Layer 5 of a small transformer language model trained on English Wikipedia (14 layers, counted from 0, width 128).
Take only the direct path to the model's output, skipping the later layers: a vector added to the residual stream pushes a token's score in proportion to its dot product with that token's output vector.

Output vectors of the tokens that the questions are about. A number n stands for (n - 128) times 0.015.
"ys": 130, 98, 145, 155, 169, 118, 119, 121, 138, 140, 124, 156, 134, 141, 136, 93, 181, 152, 130, 129, 132, 141, 177, 152, 117, 138, 119, 115, 135, 105, 148, 133, 106, 104, 114, 166, 156, 136, 111, 119, 94, 95, 106, 104, 160, 105, 152, 167, 90, 96, 165, 151, 139, 161, 171, 131, 142, 95, 86, 152, 118, 117, 131, 104, 139, 129, 141, 155, 139, 157, 131, 110, 121, 104, 130, 129, 152, 138, 157, 106, 94, 67, 130, 107, 110, 102, 137, 74, 106, 176, 137, 145, 88, 92, 177, 154, 127, 113, 82, 117, 113, 74, 146, 152, 107, 126, 133, 132, 116, 101, 145, 140, 122, 91, 169, 45, 165, 143, 155, 141, 85, 147, 127, 127, 132, 149, 157, 108
" place": 141, 159, 121, 83, 144, 126, 160, 147, 142, 158, 136, 109, 168, 118, 156, 141, 120, 116, 130, 112, 152, 107, 111, 108, 148, 146, 104, 164, 108, 127, 123, 134, 128, 78, 78, 133, 151, 152, 138, 147, 88, 119, 137, 98, 124, 127, 178, 154, 93, 140, 174, 177, 104, 105, 168, 111, 139, 163, 119, 134, 128, 119, 81, 144, 140, 113, 151, 134, 139, 123, 102, 96, 126, 88, 121, 127, 153, 122, 127, 140, 97, 71, 132, 144, 123, 117, 162, 121, 125, 133, 148, 124, 131, 130, 135, 136, 115, 101, 108, 132, 137, 97, 125, 131, 122, 98, 184, 108, 172, 173, 147, 109, 129, 111, 182, 111, 76, 98, 109, 107, 129, 120, 169, 96, 103, 103, 184, 118
"ummer": 155, 162, 142, 118, 116, 154, 128, 155, 89, 147, 111, 81, 125, 173, 92, 118, 117, 150, 94, 144, 140, 94, 135, 141, 86, 168, 90, 170, 74, 122, 99, 136, 154, 100, 117, 117, 159, 131, 129, 133, 82, 128, 108, 178, 136, 110, 135, 127, 122, 155, 140, 132, 120, 148, 91, 122, 122, 152, 57, 107, 141, 125, 123, 96, 111, 142, 91, 102, 90, 136, 112, 174, 114, 115, 129, 106, 108, 130, 116, 162, 151, 163, 130, 138, 148, 106, 92, 124, 143, 129, 148, 150, 182, 158, 192, 136, 133, 101, 180, 108, 114, 178, 81, 118, 129, 111, 130, 120, 133, 123, 106, 145, 115, 125, 186, 107, 139, 119, 129, 111, 122, 139, 179, 165, 77, 121, 150, 140
"ique": 160, 148, 137, 168, 138, 167, 137, 94, 127, 136, 123, 150, 136, 155, 102, 108, 164, 146, 100, 179, 149, 161, 123, 114, 95, 132, 129, 154, 104, 120, 203, 133, 183, 77, 113, 142, 124, 106, 139, 118, 116, 120, 118, 148, 138, 108, 114, 143, 99, 110, 95, 141, 162, 98, 156, 92, 151, 151, 44, 176, 155, 158, 120, 84, 98, 142, 111, 102, 144, 132, 69, 135, 103, 170, 102, 106, 149, 120, 126, 130, 120, 133, 130, 82, 106, 130, 172, 98, 143, 60, 152, 154, 81, 122, 128, 156, 111, 133, 179, 102, 102, 178, 119, 66, 147, 101, 113, 150, 124, 127, 108, 117, 146, 94, 175, 122, 95, 116, 122, 118, 78, 172, 170, 72, 135, 196, 159, 146
"ble": 201, 138, 134, 174, 147, 130, 120, 88, 141, 144, 131, 168, 158, 124, 162, 73, 126, 101, 127, 79, 149, 42, 160, 147, 92, 129, 124, 140, 108, 151, 150, 131, 135, 100, 116, 143, 136, 123, 105, 166, 90, 141, 145, 113, 98, 109, 134, 90, 152, 71, 156, 77, 133, 60, 179, 151, 119, 61, 94, 159, 187, 134, 146, 111, 147, 158, 81, 133, 162, 160, 107, 111, 102, 103, 119, 112, 114, 172, 146, 129, 126, 106, 130, 67, 128, 147, 142, 90, 75, 166, 125, 102, 148, 142, 117, 161, 136, 101, 133, 104, 149, 149, 151, 138, 89, 91, 103, 110, 108, 117, 142, 133, 175, 135, 159, 151, 149, 150, 141, 137, 124, 155, 156, 83, 153, 160, 108, 149
"ensus": 98, 100, 142, 158, 143, 116, 173, 134, 143, 165, 209, 139, 103, 109, 133, 121, 89, 98, 123, 169, 115, 113, 153, 168, 111, 164, 106, 154, 102, 141, 108, 139, 162, 111, 123, 109, 168, 182, 151, 159, 74, 99, 139, 139, 164, 131, 154, 178, 127, 113, 130, 96, 170, 157, 154, 158, 65, 143, 8, 134, 115, 165, 137, 82, 111, 87, 112, 62, 158, 63, 112, 47, 94, 105, 110, 104, 110, 178, 97, 161, 164, 128, 133, 79, 155, 110, 138, 118, 84, 147, 111, 103, 149, 170, 170, 208, 122, 132, 164, 110, 121, 118, 125, 95, 116, 142, 102, 100, 156, 134, 144, 132, 121, 110, 149, 118, 110, 112, 124, 123, 112, 186, 206, 117, 82, 123, 173, 91
"ry": 125, 142, 115, 73, 80, 158, 107, 97, 162, 126, 59, 142, 116, 114, 169, 130, 99, 105, 124, 164, 113, 138, 145, 163, 106, 110, 152, 161, 125, 123, 144, 124, 158, 132, 124, 136, 124, 164, 118, 125, 123, 151, 115, 152, 130, 115, 125, 121, 146, 123, 182, 127, 99, 146, 127, 145, 178, 138, 49, 96, 158, 138, 132, 130, 145, 104, 100, 98, 96, 135, 99, 104, 131, 130, 98, 125, 126, 113, 143, 142, 117, 158, 128, 115, 112, 116, 157, 104, 107, 131, 167, 152, 133, 109, 122, 162, 150, 123, 124, 105, 165, 105, 162, 119, 71, 122, 110, 107, 158, 178, 167, 106, 95, 124, 171, 145, 172, 161, 142, 159, 98, 113, 97, 61, 155, 115, 156, 131
"ction": 146, 113, 152, 116, 148, 154, 181, 140, 110, 122, 116, 123, 157, 92, 137, 96, 217, 170, 83, 79, 152, 130, 171, 123, 107, 122, 162, 108, 131, 98, 149, 138, 109, 151, 102, 117, 143, 126, 134, 147, 153, 115, 85, 103, 65, 105, 102, 116, 81, 60, 162, 96, 140, 85, 124, 183, 72, 196, 100, 144, 118, 91, 128, 103, 122, 156, 80, 133, 102, 107, 112, 108, 165, 87, 166, 126, 95, 134, 173, 118, 95, 167, 130, 182, 137, 133, 117, 122, 125, 205, 204, 110, 122, 184, 108, 191, 183, 80, 200, 116, 136, 142, 120, 91, 122, 118, 106, 108, 150, 124, 131, 155, 124, 127, 158, 94, 142, 89, 138, 128, 135, 124, 96, 86, 107, 162, 145, 136
"em": 114, 102, 134, 137, 161, 108, 122, 136, 126, 141, 160, 116, 122, 98, 128, 151, 122, 120, 130, 167, 137, 150, 154, 170, 84, 121, 152, 143, 134, 143, 85, 124, 96, 109, 130, 146, 112, 164, 119, 110, 119, 129, 145, 128, 117, 124, 128, 153, 134, 149, 152, 132, 137, 155, 120, 145, 130, 132, 108, 147, 97, 91, 130, 59, 104, 103, 130, 153, 153, 107, 153, 133, 95, 128, 129, 142, 100, 156, 136, 104, 121, 78, 126, 151, 97, 94, 131, 103, 157, 118, 111, 186, 85, 122, 126, 147, 134, 137, 110, 118, 145, 180, 137, 128, 124, 117, 103, 120, 136, 132, 99, 108, 117, 163, 172, 170, 114, 136, 137, 134, 111, 120, 144, 149, 124, 134, 81, 134
" Total": 104, 104, 147, 145, 138, 130, 120, 134, 134, 167, 143, 136, 107, 156, 108, 136, 125, 130, 99, 135, 138, 124, 137, 129, 134, 123, 91, 135, 151, 140, 115, 138, 189, 134, 96, 157, 153, 130, 150, 137, 134, 91, 166, 137, 135, 88, 133, 161, 161, 138, 98, 108, 113, 63, 161, 139, 105, 134, 136, 112, 142, 104, 145, 97, 127, 115, 126, 103, 121, 82, 112, 132, 121, 102, 134, 110, 133, 127, 98, 140, 100, 156, 131, 140, 116, 130, 105, 75, 128, 161, 178, 112, 163, 163, 162, 147, 170, 101, 106, 146, 133, 119, 104, 84, 109, 158, 119, 159, 165, 130, 141, 115, 134, 116, 99, 107, 156, 108, 117, 118, 126, 113, 168, 72, 158, 112, 137, 133
"ory": 129, 121, 101, 108, 131, 149, 126, 101, 78, 146, 169, 131, 139, 133, 99, 162, 142, 181, 105, 123, 126, 94, 171, 120, 125, 119, 167, 128, 129, 141, 123, 130, 162, 80, 119, 125, 135, 168, 126, 121, 142, 122, 123, 102, 137, 79, 93, 143, 92, 71, 131, 97, 135, 145, 183, 162, 118, 88, 57, 142, 129, 120, 116, 146, 134, 101, 132, 143, 116, 115, 141, 125, 104, 127, 110, 136, 104, 169, 154, 176, 147, 68, 129, 122, 106, 134, 156, 88, 103, 134, 87, 164, 58, 168, 159, 118, 142, 129, 165, 130, 107, 219, 146, 115, 109, 128, 176, 133, 137, 191, 189, 103, 134, 118, 118, 122, 80, 120, 152, 119, 129, 162, 102, 65, 129, 118, 186, 125
"day": 112, 121, 126, 93, 147, 122, 165, 127, 90, 110, 120, 146, 120, 180, 119, 48, 129, 141, 114, 84, 129, 70, 135, 178, 123, 197, 105, 134, 56, 187, 174, 131, 85, 102, 130, 152, 118, 188, 138, 183, 89, 123, 226, 118, 65, 111, 118, 132, 130, 131, 123, 180, 145, 139, 147, 143, 91, 118, 98, 89, 146, 129, 147, 110, 94, 169, 113, 121, 125, 169, 107, 132, 194, 178, 102, 121, 129, 100, 154, 137, 155, 96, 130, 91, 101, 110, 129, 112, 112, 145, 158, 134, 143, 164, 143, 200, 162, 125, 158, 39, 129, 106, 101, 96, 65, 38, 126, 134, 127, 134, 116, 181, 121, 96, 161, 175, 170, 88, 138, 151, 67, 117, 151, 118, 100, 139, 187, 124

Each question shows what one neuron of this layer's MLP adds at an activation of 1. A number n stands for (n - 128) times 0.0074.

n334: 146, 116, 134, 152, 71, 116, 95, 131, 140, 167, 131, 142, 95, 166, 108, 135, 110, 125, 100, 125, 124, 126, 126, 124, 110, 130, 111, 129, 142, 132, 112, 129, 112, 105, 107, 137, 129, 86, 129, 159, 153, 119, 134, 165, 150, 118, 117, 149, 156, 105, 105, 104, 123, 153, 118, 110, 141, 113, 136, 132, 170, 143, 133, 125, 122, 113, 137, 147, 135, 132, 126, 126, 122, 123, 144, 118, 136, 78, 152, 154, 113, 119, 143, 107, 116, 133, 142, 120, 122, 144, 106, 149, 150, 123, 139, 137, 117, 107, 118, 145, 124, 156, 108, 112, 113, 94, 113, 134, 129, 130, 149, 131, 136, 121, 120, 139, 167, 123, 95, 138, 133, 139, 135, 141, 158, 143, 135, 125
Pushed down most: "ction"

n244: 143, 105, 117, 153, 124, 133, 129, 143, 140, 134, 113, 148, 122, 74, 142, 147, 114, 119, 123, 149, 141, 117, 136, 93, 154, 107, 124, 154, 129, 125, 142, 109, 101, 99, 125, 152, 123, 112, 128, 142, 134, 152, 100, 152, 122, 165, 79, 119, 122, 123, 122, 145, 154, 107, 95, 111, 128, 129, 164, 150, 151, 135, 153, 126, 154, 111, 118, 142, 89, 135, 105, 141, 126, 135, 89, 140, 94, 130, 105, 121, 172, 124, 137, 98, 120, 165, 127, 124, 134, 138, 140, 116, 122, 153, 130, 121, 141, 116, 142, 110, 141, 109, 154, 120, 143, 151, 131, 111, 115, 126, 132, 131, 139, 110, 135, 98, 116, 142, 132, 180, 105, 114, 135, 119, 142, 149, 126, 128
Which three tokens does it push up most, strongest first? "ble", "ique", "ry"

n199: 169, 121, 133, 127, 129, 106, 106, 101, 157, 170, 59, 133, 131, 101, 152, 152, 122, 128, 122, 101, 166, 115, 103, 136, 129, 109, 84, 116, 122, 122, 153, 113, 118, 98, 121, 133, 162, 135, 133, 118, 141, 124, 87, 126, 151, 127, 101, 158, 150, 132, 82, 137, 111, 127, 150, 154, 127, 135, 143, 125, 124, 128, 196, 136, 157, 118, 112, 143, 132, 115, 146, 142, 168, 190, 134, 120, 165, 167, 107, 149, 152, 125, 152, 104, 98, 186, 105, 114, 95, 145, 110, 100, 140, 129, 129, 135, 107, 88, 85, 156, 126, 101, 163, 142, 105, 98, 122, 109, 121, 139, 108, 112, 143, 142, 118, 113, 113, 120, 145, 106, 104, 147, 147, 152, 115, 139, 130, 117
Which three tokens does it push up most, strongest first? "ble", "ys", " Total"

n150: 101, 102, 112, 132, 97, 98, 99, 141, 137, 147, 165, 165, 173, 91, 98, 166, 159, 137, 98, 129, 132, 146, 115, 121, 121, 112, 121, 153, 133, 90, 149, 121, 87, 161, 118, 138, 113, 104, 127, 125, 140, 104, 154, 142, 121, 112, 103, 191, 122, 157, 125, 136, 136, 175, 154, 110, 120, 127, 133, 145, 127, 127, 152, 67, 109, 159, 154, 134, 155, 138, 152, 113, 121, 131, 154, 148, 154, 114, 80, 153, 133, 101, 144, 114, 132, 154, 113, 150, 87, 92, 76, 144, 146, 138, 136, 143, 124, 126, 119, 114, 134, 98, 95, 128, 101, 105, 143, 109, 90, 134, 113, 155, 156, 131, 155, 149, 109, 119, 86, 139, 146, 121, 135, 140, 126, 148, 104, 134
Pushed up most: "em"

n90: 137, 171, 126, 131, 138, 144, 133, 129, 130, 145, 131, 144, 117, 142, 121, 142, 127, 122, 134, 90, 121, 135, 100, 106, 96, 153, 137, 99, 109, 134, 112, 159, 107, 127, 114, 136, 98, 95, 130, 116, 121, 124, 108, 134, 132, 148, 142, 95, 141, 135, 105, 113, 148, 125, 137, 144, 124, 110, 97, 99, 122, 133, 127, 144, 114, 131, 143, 128, 131, 103, 129, 142, 180, 141, 102, 160, 175, 135, 111, 140, 133, 134, 137, 166, 156, 115, 136, 131, 162, 107, 139, 147, 156, 103, 120, 134, 112, 135, 118, 127, 139, 115, 115, 122, 133, 106, 122, 142, 125, 122, 115, 127, 114, 114, 116, 135, 109, 137, 185, 156, 137, 134, 127, 127, 135, 111, 90, 111
Pushed down most: "ory"

n341: 142, 110, 125, 135, 157, 133, 137, 114, 131, 134, 133, 115, 95, 127, 123, 112, 136, 150, 86, 142, 154, 125, 134, 157, 110, 146, 120, 135, 153, 141, 137, 122, 135, 125, 100, 118, 117, 139, 135, 156, 102, 113, 124, 135, 137, 106, 123, 136, 113, 111, 123, 141, 141, 118, 138, 162, 140, 150, 130, 138, 110, 150, 89, 131, 121, 157, 93, 119, 132, 132, 105, 104, 111, 119, 116, 103, 111, 133, 147, 160, 110, 122, 136, 124, 135, 158, 98, 115, 110, 150, 142, 129, 110, 148, 123, 155, 157, 114, 142, 146, 122, 119, 95, 103, 109, 124, 106, 101, 149, 129, 155, 125, 131, 114, 130, 135, 122, 134, 93, 131, 117, 137, 149, 114, 104, 143, 147, 126
Pushed down most: "em"

n234: 139, 130, 124, 122, 134, 100, 98, 143, 133, 162, 145, 119, 134, 144, 151, 124, 140, 147, 84, 109, 113, 135, 106, 129, 92, 127, 139, 110, 123, 149, 144, 136, 101, 116, 113, 147, 121, 96, 122, 141, 147, 120, 114, 123, 106, 140, 119, 135, 132, 144, 133, 130, 127, 137, 124, 171, 95, 118, 120, 122, 125, 118, 168, 81, 175, 150, 145, 85, 124, 142, 130, 128, 136, 113, 98, 110, 116, 167, 130, 157, 126, 146, 126, 161, 133, 118, 98, 85, 157, 89, 156, 162, 136, 139, 124, 93, 169, 125, 138, 92, 147, 109, 168, 169, 126, 157, 118, 142, 110, 71, 124, 120, 172, 106, 166, 144, 147, 165, 113, 130, 122, 128, 99, 107, 137, 142, 129, 114
Pushed down most: " place"

n277: 112, 130, 150, 148, 165, 125, 150, 118, 178, 98, 161, 121, 99, 131, 126, 160, 107, 141, 126, 100, 155, 120, 135, 124, 153, 133, 141, 162, 110, 112, 135, 96, 116, 144, 144, 160, 158, 86, 131, 136, 120, 169, 131, 113, 115, 97, 125, 129, 151, 155, 165, 110, 136, 107, 130, 124, 152, 121, 118, 142, 114, 113, 185, 123, 122, 131, 99, 147, 118, 133, 110, 144, 97, 91, 120, 118, 139, 116, 89, 134, 124, 99, 133, 131, 135, 126, 147, 142, 107, 163, 148, 93, 155, 133, 136, 130, 146, 94, 122, 121, 134, 138, 84, 166, 93, 138, 140, 127, 108, 107, 157, 110, 113, 117, 87, 122, 115, 102, 168, 133, 83, 131, 133, 137, 185, 138, 118, 120
Which three tokens does it push up most, strongest first? "ble", " Total", "ys"

n147: 112, 146, 95, 121, 102, 103, 124, 148, 105, 162, 117, 142, 116, 112, 113, 141, 151, 169, 123, 123, 103, 76, 151, 150, 189, 153, 142, 123, 117, 162, 157, 147, 154, 132, 141, 99, 133, 107, 131, 82, 131, 105, 142, 122, 119, 120, 121, 113, 155, 156, 131, 151, 116, 128, 81, 121, 121, 89, 158, 94, 161, 144, 124, 108, 141, 97, 106, 114, 114, 141, 133, 157, 109, 134, 130, 115, 120, 148, 153, 141, 107, 95, 126, 149, 107, 135, 151, 159, 117, 130, 112, 127, 136, 138, 148, 108, 165, 144, 140, 117, 137, 77, 150, 140, 92, 133, 136, 167, 126, 125, 132, 94, 153, 119, 155, 121, 112, 122, 150, 124, 107, 111, 106, 124, 149, 123, 137, 119
Which two tokens does it push up most, strongest first? "day", "ory"

n152: 103, 115, 109, 121, 118, 117, 116, 134, 130, 117, 132, 85, 113, 101, 124, 124, 109, 139, 124, 175, 134, 109, 120, 111, 141, 156, 143, 154, 103, 148, 148, 114, 126, 139, 141, 120, 138, 124, 132, 123, 128, 119, 124, 139, 125, 116, 141, 157, 146, 99, 133, 143, 148, 128, 110, 102, 126, 113, 128, 144, 134, 158, 125, 147, 144, 114, 148, 155, 132, 147, 103, 124, 147, 143, 160, 110, 129, 133, 129, 138, 134, 114, 126, 130, 161, 176, 144, 83, 131, 129, 141, 155, 70, 136, 110, 119, 122, 104, 117, 134, 112, 107, 76, 143, 138, 118, 123, 182, 125, 139, 156, 141, 120, 96, 119, 124, 118, 137, 134, 117, 80, 115, 139, 107, 181, 150, 103, 116
Pushed down most: "ction"

n494: 136, 157, 79, 139, 156, 108, 121, 115, 140, 125, 99, 174, 114, 115, 134, 83, 128, 139, 134, 115, 80, 136, 139, 114, 101, 161, 136, 96, 140, 122, 110, 127, 136, 132, 149, 128, 145, 119, 126, 146, 133, 139, 105, 142, 132, 171, 111, 134, 107, 88, 103, 125, 122, 130, 144, 137, 152, 109, 134, 100, 110, 111, 145, 113, 134, 125, 129, 134, 136, 124, 124, 166, 192, 144, 100, 138, 151, 102, 120, 124, 135, 121, 142, 143, 152, 121, 166, 107, 136, 113, 137, 125, 138, 130, 134, 137, 130, 143, 106, 92, 111, 106, 121, 125, 100, 117, 132, 156, 129, 160, 158, 109, 103, 133, 146, 129, 103, 91, 130, 139, 117, 117, 129, 127, 139, 111, 129, 155
Which three tokens does it push up most, strongest first? "day", "ry", "ys"

n375: 148, 142, 130, 167, 137, 122, 112, 118, 163, 145, 132, 123, 90, 100, 138, 81, 92, 114, 91, 147, 130, 107, 136, 141, 79, 87, 110, 79, 151, 146, 81, 127, 106, 158, 140, 134, 120, 110, 129, 116, 112, 122, 132, 160, 97, 132, 101, 94, 139, 128, 135, 143, 130, 111, 90, 113, 127, 154, 134, 103, 142, 134, 99, 132, 127, 115, 120, 133, 143, 115, 166, 160, 159, 133, 144, 118, 152, 107, 139, 140, 144, 161, 164, 171, 102, 112, 119, 178, 153, 125, 158, 141, 119, 167, 135, 105, 145, 81, 137, 100, 138, 141, 96, 182, 58, 147, 143, 126, 143, 133, 134, 85, 147, 133, 61, 101, 157, 163, 92, 167, 184, 111, 144, 98, 121, 133, 142, 129
Pushed up most: " Total"

n209: 160, 91, 103, 136, 129, 108, 135, 121, 138, 148, 133, 86, 86, 132, 150, 127, 118, 126, 113, 141, 153, 116, 131, 143, 123, 183, 135, 118, 118, 163, 137, 133, 143, 127, 125, 135, 150, 149, 138, 155, 131, 113, 119, 144, 131, 122, 112, 132, 121, 109, 144, 148, 103, 130, 140, 139, 146, 126, 129, 136, 109, 121, 93, 117, 141, 106, 136, 105, 120, 156, 113, 116, 124, 120, 126, 125, 144, 151, 151, 159, 127, 108, 152, 116, 145, 143, 126, 147, 99, 147, 97, 111, 110, 146, 91, 136, 143, 108, 145, 124, 122, 108, 137, 84, 126, 129, 99, 124, 145, 122, 131, 113, 135, 114, 147, 130, 140, 107, 113, 127, 113, 121, 144, 127, 75, 144, 137, 118
Pushed up most: "ensus"

n369: 126, 141, 155, 167, 141, 148, 147, 98, 131, 110, 153, 145, 155, 131, 129, 137, 128, 106, 161, 118, 117, 134, 146, 132, 96, 129, 128, 119, 116, 106, 118, 150, 164, 166, 162, 109, 110, 114, 125, 56, 114, 129, 141, 152, 119, 136, 93, 151, 133, 89, 113, 179, 154, 113, 99, 135, 143, 137, 163, 117, 95, 96, 132, 132, 126, 146, 150, 102, 137, 124, 101, 105, 148, 134, 107, 107, 114, 116, 114, 111, 119, 107, 138, 142, 153, 153, 124, 122, 164, 147, 116, 130, 127, 107, 148, 107, 112, 152, 88, 134, 121, 114, 131, 127, 108, 130, 137, 118, 116, 107, 104, 145, 128, 141, 60, 135, 107, 142, 103, 142, 115, 161, 129, 110, 147, 131, 115, 131
Pushed down most: "ummer"

n464: 111, 120, 147, 110, 129, 122, 113, 112, 91, 162, 136, 163, 82, 163, 114, 91, 172, 99, 128, 157, 147, 138, 94, 110, 122, 180, 134, 129, 138, 125, 147, 157, 100, 127, 102, 107, 128, 126, 124, 145, 131, 149, 123, 137, 87, 144, 112, 134, 102, 133, 109, 161, 134, 91, 153, 115, 152, 120, 88, 140, 152, 187, 122, 97, 134, 125, 121, 133, 135, 133, 119, 125, 136, 123, 114, 127, 139, 162, 106, 152, 101, 139, 134, 138, 111, 160, 151, 137, 145, 148, 161, 121, 145, 141, 129, 117, 112, 172, 126, 121, 119, 115, 161, 66, 112, 123, 99, 104, 178, 110, 134, 138, 146, 119, 105, 140, 143, 131, 127, 118, 121, 120, 118, 125, 125, 148, 123, 68
Which three tokens does it push up most, strongest first? "ique", "day", "ensus"

n455: 124, 112, 141, 120, 150, 136, 115, 155, 136, 131, 115, 131, 116, 99, 127, 134, 120, 133, 108, 109, 159, 153, 115, 100, 143, 132, 131, 124, 143, 146, 113, 159, 116, 171, 137, 106, 140, 111, 124, 115, 151, 137, 119, 109, 135, 91, 117, 156, 131, 110, 159, 143, 105, 120, 123, 121, 126, 133, 110, 111, 152, 131, 112, 138, 123, 121, 133, 135, 111, 101, 120, 122, 130, 127, 146, 140, 113, 136, 147, 140, 97, 85, 132, 95, 165, 130, 150, 158, 132, 134, 147, 155, 123, 122, 116, 141, 150, 114, 102, 151, 111, 156, 119, 126, 124, 140, 137, 99, 134, 91, 136, 140, 128, 145, 115, 118, 129, 110, 173, 116, 100, 141, 145, 128, 136, 113, 127, 116
Pushed up most: "ction"

n127: 102, 123, 120, 155, 123, 96, 118, 119, 113, 129, 143, 176, 116, 151, 91, 108, 114, 109, 149, 140, 142, 127, 140, 116, 120, 108, 101, 130, 164, 122, 150, 118, 121, 139, 108, 154, 121, 140, 122, 133, 120, 115, 149, 116, 115, 122, 134, 171, 134, 102, 170, 124, 98, 137, 104, 125, 146, 118, 119, 151, 134, 100, 134, 96, 130, 112, 153, 132, 107, 121, 141, 127, 118, 69, 135, 143, 132, 126, 102, 131, 149, 124, 158, 152, 161, 94, 114, 114, 115, 128, 108, 173, 132, 121, 100, 140, 159, 144, 117, 81, 125, 144, 167, 128, 133, 113, 97, 138, 133, 142, 121, 120, 142, 142, 129, 158, 160, 167, 148, 157, 111, 127, 100, 110, 124, 142, 139, 104
Pushed up most: "em"

n484: 126, 123, 77, 95, 101, 148, 157, 156, 149, 131, 144, 159, 95, 132, 129, 131, 122, 125, 117, 101, 137, 130, 127, 144, 112, 116, 108, 134, 123, 123, 164, 122, 127, 124, 123, 158, 69, 124, 134, 101, 120, 141, 109, 124, 132, 91, 125, 162, 112, 149, 136, 124, 136, 136, 96, 129, 129, 94, 145, 89, 189, 133, 119, 73, 97, 139, 129, 139, 131, 98, 119, 105, 118, 118, 97, 127, 142, 94, 151, 123, 137, 107, 135, 133, 115, 124, 149, 135, 172, 107, 127, 131, 89, 100, 89, 186, 117, 132, 127, 105, 144, 150, 102, 129, 214, 168, 145, 144, 127, 126, 117, 151, 163, 135, 129, 121, 154, 159, 144, 155, 141, 119, 147, 165, 135, 127, 86, 109
Pushed up most: "em"

n25: 142, 131, 111, 112, 129, 146, 131, 149, 168, 122, 109, 84, 117, 114, 93, 153, 144, 124, 131, 178, 135, 130, 115, 128, 115, 102, 151, 112, 118, 124, 140, 151, 155, 167, 116, 116, 117, 110, 128, 115, 121, 111, 164, 109, 151, 131, 90, 102, 102, 95, 108, 135, 118, 111, 128, 114, 156, 124, 113, 122, 149, 114, 142, 119, 135, 142, 127, 109, 138, 111, 131, 95, 148, 136, 112, 124, 142, 110, 134, 129, 114, 154, 157, 150, 110, 131, 131, 137, 140, 146, 120, 168, 151, 131, 114, 121, 144, 112, 124, 137, 117, 128, 147, 104, 138, 140, 120, 140, 139, 111, 146, 133, 153, 121, 104, 140, 128, 131, 136, 73, 149, 99, 145, 131, 137, 140, 108, 123
Pushed up most: " Total"

n328: 120, 118, 134, 99, 131, 115, 126, 131, 121, 159, 117, 127, 132, 141, 140, 133, 135, 149, 142, 117, 156, 145, 123, 100, 128, 141, 113, 148, 117, 136, 140, 128, 149, 157, 132, 135, 145, 142, 127, 106, 117, 165, 119, 135, 132, 147, 95, 143, 118, 154, 134, 111, 147, 94, 142, 77, 118, 165, 124, 129, 136, 110, 107, 116, 115, 126, 105, 177, 134, 123, 143, 96, 128, 136, 131, 149, 120, 127, 121, 153, 74, 60, 136, 110, 120, 169, 99, 147, 144, 98, 125, 156, 133, 111, 122, 131, 127, 128, 98, 138, 121, 150, 149, 126, 139, 177, 132, 109, 149, 186, 116, 117, 119, 123, 149, 150, 129, 144, 70, 89, 117, 123, 65, 142, 155, 125, 120, 118
Which three tokens does it push up most, strongest first? " place", "em", "ory"

n395: 157, 143, 130, 130, 113, 127, 106, 115, 91, 126, 163, 107, 153, 108, 108, 118, 139, 154, 168, 97, 161, 134, 157, 148, 152, 143, 129, 116, 134, 150, 163, 138, 152, 115, 142, 122, 134, 126, 125, 115, 132, 122, 123, 148, 135, 128, 111, 129, 98, 111, 114, 141, 132, 119, 137, 124, 121, 136, 153, 101, 116, 126, 136, 136, 112, 122, 120, 117, 147, 85, 101, 156, 114, 120, 112, 163, 94, 121, 138, 140, 104, 143, 130, 117, 137, 108, 186, 127, 90, 143, 150, 126, 141, 161, 102, 133, 119, 118, 105, 130, 108, 153, 138, 119, 80, 167, 135, 110, 123, 176, 116, 94, 131, 132, 121, 172, 142, 125, 138, 128, 97, 149, 101, 135, 86, 128, 104, 117
Which three tokens does it push up most, strongest first? "ory", "ction", "ble"

n358: 150, 100, 123, 120, 112, 117, 113, 149, 134, 116, 136, 140, 131, 159, 126, 141, 131, 115, 129, 89, 143, 139, 77, 134, 134, 117, 131, 164, 171, 121, 94, 140, 168, 145, 127, 138, 137, 138, 122, 113, 116, 118, 111, 112, 88, 135, 106, 160, 122, 169, 147, 154, 132, 95, 143, 136, 142, 118, 103, 134, 128, 98, 101, 126, 106, 133, 144, 169, 110, 116, 133, 136, 103, 108, 119, 129, 148, 130, 129, 112, 119, 141, 151, 139, 78, 100, 135, 143, 126, 162, 97, 104, 145, 122, 149, 139, 125, 107, 113, 113, 134, 140, 121, 115, 121, 123, 116, 115, 132, 182, 106, 142, 132, 149, 123, 136, 112, 131, 179, 132, 141, 118, 143, 157, 139, 113, 78, 136
Pushed up most: "em"

n59: 107, 125, 132, 136, 103, 89, 129, 138, 130, 109, 142, 123, 79, 100, 127, 133, 164, 114, 138, 127, 112, 109, 187, 93, 119, 150, 115, 126, 156, 155, 99, 131, 143, 96, 133, 134, 141, 108, 129, 154, 115, 119, 142, 140, 161, 145, 129, 110, 154, 130, 128, 162, 112, 113, 137, 159, 187, 124, 127, 117, 115, 106, 99, 146, 139, 111, 100, 143, 131, 135, 102, 132, 129, 112, 116, 137, 140, 129, 146, 146, 140, 115, 140, 141, 169, 157, 119, 164, 112, 107, 139, 128, 143, 153, 124, 112, 130, 156, 115, 142, 128, 106, 93, 92, 120, 125, 115, 130, 115, 164, 111, 120, 158, 131, 121, 137, 151, 122, 132, 127, 85, 112, 125, 117, 148, 117, 109, 97
Which three tokens does it push up most, strongest first? " Total", "ry", " place"

n364: 165, 128, 93, 131, 124, 95, 99, 102, 102, 144, 106, 121, 131, 170, 121, 105, 167, 154, 141, 118, 143, 108, 124, 103, 152, 142, 116, 78, 121, 141, 135, 138, 146, 152, 120, 152, 122, 125, 125, 149, 159, 135, 67, 129, 149, 148, 177, 108, 166, 102, 144, 113, 104, 127, 128, 121, 155, 84, 140, 126, 98, 120, 97, 144, 104, 147, 98, 109, 124, 146, 101, 109, 105, 116, 146, 163, 157, 108, 121, 118, 114, 97, 142, 119, 85, 156, 141, 154, 143, 121, 124, 120, 119, 154, 137, 159, 98, 80, 98, 126, 156, 119, 96, 82, 119, 160, 159, 143, 100, 115, 184, 135, 117, 127, 128, 101, 96, 103, 105, 165, 145, 114, 163, 156, 77, 191, 159, 110
Which two tokens does it push up most, strongest first? "ys", " place"

n44: 135, 113, 153, 154, 90, 130, 101, 113, 127, 108, 104, 127, 124, 143, 136, 129, 142, 110, 152, 157, 133, 136, 133, 100, 149, 102, 125, 132, 130, 128, 134, 131, 125, 125, 89, 139, 110, 122, 130, 123, 118, 138, 152, 126, 106, 136, 148, 124, 133, 152, 152, 92, 119, 104, 113, 134, 150, 149, 149, 142, 122, 111, 124, 163, 120, 159, 130, 143, 160, 130, 110, 98, 118, 122, 130, 123, 184, 112, 137, 91, 103, 136, 144, 156, 101, 127, 149, 148, 165, 141, 109, 106, 93, 81, 112, 121, 102, 148, 104, 126, 125, 147, 133, 126, 142, 127, 133, 158, 146, 136, 146, 124, 142, 110, 136, 97, 129, 129, 118, 121, 135, 119, 128, 138, 129, 99, 139, 125
Pushed down most: "ensus"